Layer 5 of a small transformer language model trained on English Wikipedia (16 layers, counted from 0, width 128). Numbers have three digits each and are written without spaces.
A neuron's activation on a vector x is SiLU(gate . x) times (in . x), where the dot is the dot product.
The model reads these tokens: " |" " 18" "94" " |" " " " |" "\n" "|" " 25" " |" " " " |" " Paul"

The vector x that enters this layer's MLP at each token. A number n stands for (n - 500) times 0.0083.
0 " |": 517456511544492519384522416561488446453567526464666534559479528564531449746602528408490464618551435477573659384629678578292410435501432712573531389568400566440548516595531620422434592527475493721395358507364529559527444538558410480542675366492471396515367612489510399438484541495490347449540416435552565482451413555512572491553759592526437446481559609410188511599501501427497421486509
1 " 18": 492398475269436407499611382536477490538561429356465548494442526560457666427404640259416619644585530520593376446470435585449175458461466350370572492531424577287524601474499543475502566399581522425525482508470505453604553543745465502474703537451365526350470621492483372412500313526425769579364518611557250695637456460354534478646754480457413354327486520496358405622565409438292491509456
2 "94": 359522544286472221535557480413522511503449498406425607586258395621438461467348458356500533653581585599543436700439472504413340338572447409392545548594437509568494539519330480413462517269661346275550494469344588673464368445645506522454491463556418565331401339682553394473457449445528533555246468551400531743612386486531521642503845547561488454403491412453508607503354489515490312552618
3 " |": 491444504520445430445508453508543477501494558499640544596531581616487566711468442287445498566550524540573564490638563518275468314470494726523671377465481471483618533503568541518492518473545518552506386513417441632543446526598463551543680420393480431437454442485499388493496565545579354499567326406566508444538490545631483599494794524625464386514560523550175495671559476433510383493541
4 " ": 471517490496560499522512489490544543650445534515435481489505588584502549520445458459429501538579533450523201540454593529754453397350597198499606389598522487433569455504521514454561579605521536522460426585482570491481457535557510531448429441468375414456501551435437273486302495625594505482520461588483469467454428528587548416492679483565447487314448460518346550504452459331546404482553
5 " |": 546407455535546500437556527533467487513519476502602455564581546634543619687483446362385485588616474508448571521562615543284356460524510748481644377536429593469589516401545590591549504491558504578512309538479505486454447559493464384573659379413423393473489520436508326509501511574531305473522458338546527392531359570599495487446720440662509367500535599458180445621560506415538407421518
6 "\n": 594483529555478488501522469467455428448475448486315423498556502444600413729443580526495471634468432449697670407375591583624336555317434655494541425544488631346510588471492346557555566370509462664449455529541528526407554505565494534446662494546481441449524609577439426458659549662516273460494474554384533563620432509532512380368974475435364573405551343472517413509468528315436506524530
7 "|": 461458528478489430522474337517563492552570463572391580460538729551484419625640506334578226474479530394494346449497487465514512554416472786446478491497416503501508386409461628614517527467451533658384315506458482541461459574432496510480656383365473439465438574475385545489434498567513366505441262274438505517650366561443542572375730469568515632297538427495291382484581540413513485512518
8 " 25": 376469450204453473481452327397463593614529362302568564303437485467478624591550493398575457526455449304402465423461561613466303538513396401275496537531504568518440681318290621619426515492523443304540539497344511460497548519583446632622643505461457648489472464433492407494363444605592522334412416515456375625676333511477618474570692477524514553184646472496353359473446504409529694636230
9 " |": 543447465414475407488390432479613519548523511509571561400524551532447592618429429317456474444339639445519362573722619552360500463506471802468549588507513473511491573273430551605477373552484426487576367423456515508490528398558569539615642489399412491384500453439495420539520469518627380527529331407582403332392461554576501677478719472400587410444572356562208450603507494521670578523499
10 " ": 537547540480545477498498427529532583643457499450431514455489590533480582527437461433486481497504518386543165543466620552754489447304570248453555435606543461457490492428490535452525557663514540520446438569480605456505398514557550558482404451444424430456497540370395305514271492632622491391512446579451461514421412530536584456524664546550536539315481389524317509479457449379585469525453
11 " |": 566434482432560463488470505532525490592546519467544490366583466522496605653457432318437462526476584454489365647610596560338444550535521825383529542539511553514475524302531531635525416581518459553563349484529526463453527519402554411563608418388343487475543474394469345536544460485582365453491407333493494291413295523533505533538701453478608390479527416507201439637533491445616495505463
12 " Paul": 471451727281570462534508547538422490364448474436492535565574623450574713287719532443451437430629373444439390414463477440513563426406310584520445647638468472535541518297594543362586530523384442483513553498442521495613561473679485532394463412329227434371297300512537561382405435378700558436546524404389609548514466517231550576523647282410574387185441431657519483569577473648609194514692

Each question shows the input weights of one neuron of the MLP. A number n stands for (n - 500) times 0.00098.

n65 gate: 516386394385408383490289526511522459563680584584465400552562307508500495551529465469583415413317638512598486659518528354581552547400411520438563521611556461546586462635695455575427478555551390433547384435485474580567424402525289390450478623524502447412550371515508534459553513536532656360507482468425387533462677628283435521458345421566503449574549633568423397460308516537675521575424
n65 in: 409540593482589480550524426568354425479541505440427423465552524562640410404413524479486518555520600432574432557433587484528510308445509722502439459533599357443570519677521542539595567479408659547537389588455448607431480558461472408566508491512388523483271382525512511517468505520381449431517416522560477404533644546586400415551423488530418587552445592586417556533435400498463448579311
On which token does it fire most, and how strongly? 8 " 25", at about 0.13

n201 gate: 584316637396525554473389602347540517698595395387482320519497517379381535564495415382571564458423409475337520569490526476353539631352425555495349450320669593390500412486563253500646480375454459397447495467550437486528503662444442428571523374517401451284546462500430428483411426476600541534322481503528442346395442515514450598511409456570511353553437511453533595464516567588587572460328
n201 in: 555493449535479550529425560639531510514436481490448538593478543520471484603408523464575448655343538459370519430482528355410353442595480426493371350524491553469423599524602468491467570509475556416450453469494518320461483567609557509573535328547420532493429495375571425498587289516640483588483436647424489415383474477410448520357519479603629426415534436373500371444525633560507604524556
Which token does this neuron like most? 11 " |"

n58 gate: 583468396590459460476339537453389542645698388478540508574482528599559601507575467576470545519296593462481597519646599412547615458520564511376449424372529561521382489575398406484448475592350405546524468492517265481514668612607339558624340557475633398454391727461396474519357505495471396528478596483636500539465457523520596463610450607418558430495630487451530391368625434460382675641563
n58 in: 523437556510482557505513432660602495678508579390424461463466516457553507534487737473526545569450564538539463543502359568500518519450476582482520495503386356488527377534492439576441651369427587568384463585571495552542594452407376582624464558358509614503618574551443596613694625432437562495446485703609331477449505420661598651582432582517347543556608579562493467497563518303475389595454
Its three highest activations, in order, are on tokens 12 " Paul", 2 "94", 5 " |"

n106 gate: 447379482619422604387509494441582421475544512610410701500426503404423377503376366458491449612435419611442526683381342447316436453614403546318455277362489518535521437629565455448586378566565580561329340569585443468353587542454561405521486412445523500452573420730525500667383404500494436545539410429465470578400491376417646356425433399595549647510401536483442357548531534657314473580601
n106 in: 537571557507475486519438517503480622512508479440456533534521546356641498581591490461440525432431523583314469595481477547485452433530336546344429598415630423393629537520606399572490484546569547567524447618388498436459589549477592534513455636462325281359510502476478394477481387443478537433486544577539588470565671489554469570502498555429454596399369500625434622636588336671463443267555
Which token does this neuron like most? 8 " 25"

n131 gate: 440562448533420495492365497473459351459425607396471450415634478512301549488638519523542581543666593524644502529420317500403551481502545417347474462460662492389385521532497524470450560485440511483393512465490672429762645573283430503467570461471611411571391487591503482657314721490555552412582474534539556436511405600314472503482592553433457545661424533577515432440428440556641412500548
n131 in: 425330611392456405579365547495592674399619526434410486460442365617529664637415604470391488638434408387454593393490328400657356424528555443429520483387445458556573457401492503524457579712407561425512421574440449437453535432451629547553515472446373523500455465554532630602512502554510369579456418430625578614500584577563424463411560577589526404572498409505558450384495517498555518637554
Which token does this neuron like most? 12 " Paul"

n237 gate: 574453681594313398596497468506392604383603569399510487270526448465450521613489621560446517559514643569438548489434465608433465583493480474364389505538585473416528554569463455407479553373484551534614488293531459497705461666437474424572402649524418595428526463451686503387359562685376555433444589566505585489376535665389428539339465576353404468592413500441473474489511400473476666480354
n237 in: 326548553399419538493529709545395443540584442541455574443592485455410467400462580432485561529435434384346513507548507505452498395527356492512548474412478458433328505458656507621347550486361524385612524412524588455408589476424456406485512474471511402517600512465505486416528563351502636525425317440646498480262498618538467444460604498552520591494505660515509498416528486642431525392441
Its three highest activations, in order, are on tokens 4 " ", 10 " ", 1 " 18"

n132 gate: 488535391564465500588332537464560215531762506542650622431578428311509563563500412597632448350476438454627608353461418494383542524334588467707428320359332686645422591461509607508603582642564485390364366485558458578503374425420612463464524544429539630596488523573629542545440587388589544488463569556508573530491415389379593435457555595443560642611663523476516365398549474479535579342647
n132 in: 569466528517503454661578419564615515536556546475294438597578390612533690462608448468430704437374528587578478400557437453562518430657415532522566603543512566493585513536448596596595513418530423453469500425540502600333655581345619466425407450530496500510561542459576473497517498531485395596541529587528500416590582454733598473684452435473378512504574447472331451398441480479453456477678
Which token does this neuron like most? 12 " Paul"

n283 gate: 543512606500509500438306618425362527355571379356660400454634470522651569537575471537415369338400621430261479412400585520607636506267379573416486517465468500506534573548602558528400670709506395531421484479650480467530537644497643546485495637349585633515638552466552667512466477475526489384503626393644500470588590579336624565633528465566440407626556313518457514468420509543713533582329
n283 in: 545525503539549547566316518479500474426580532354460604505515615521545493626442421498612455526521487606415420546589459560494415701495464496464580458400644388408411362586427480515411489500298307388502666387461595440479428513526541592614597584472446591563520701427363643492535561515513536434530495435536329541385398707373478461480578642460464401390544480541425538520463440575596645471464
Its two highest activations, in order, are on tokens 8 " 25", 9 " |"

n182 gate: 551546568531486566534517398497455475607528301584587495409353455585560492381334566599398569553423522619600483437555482392491678577538433402495492518575356548437477746506462367627437511590797610537344369478599663410514428346517450559466459541456592568421387577587443426531460521368468636469462616379515384394431560384585421620420384417556626421595532599412550387355505535477503512483381
n182 in: 625363461474543526442505564513595472362541443652632595614462434465559310628441512495557484528384482486407373542566537579331561549507578673488412459505643469493593382589507463490587547343413652475512644382426393554423516571472455461482635475402474468520544619490532447454344390457475505391555446443324500492518527524448421375565583442483462443383572544437615539381405427482542550531492
On which token does it fire most, and how strongly? 4 " ", at about 0.11

n200 gate: 463503567354440369421595612561319364437269531498525485376666594482352529485513579497400588527645486472385459495503617535407470455420441478460511362484511414479652524500422369708687599492535451505419517612466562372478554583382555437607550516650536433589319524627606424570399510474356394348421596428465539448467578453374651366489397429402450484641464397342450476484399532420572533461394
n200 in: 515413531531589570541510463484503451336641435572442562443524557571440589396403535561354472553360464567429694447579453341637457333484455622490483577632630456454503571392555443476525361588430555565607710376502394505495577470533604552563446477464396433553374628367547571461542485413433399521525458532474476569551681465529420605439602546365495458496345414492444498487433591560371487534399
Its three highest activations, in order, are on tokens 6 "\n", 2 "94", 7 "|"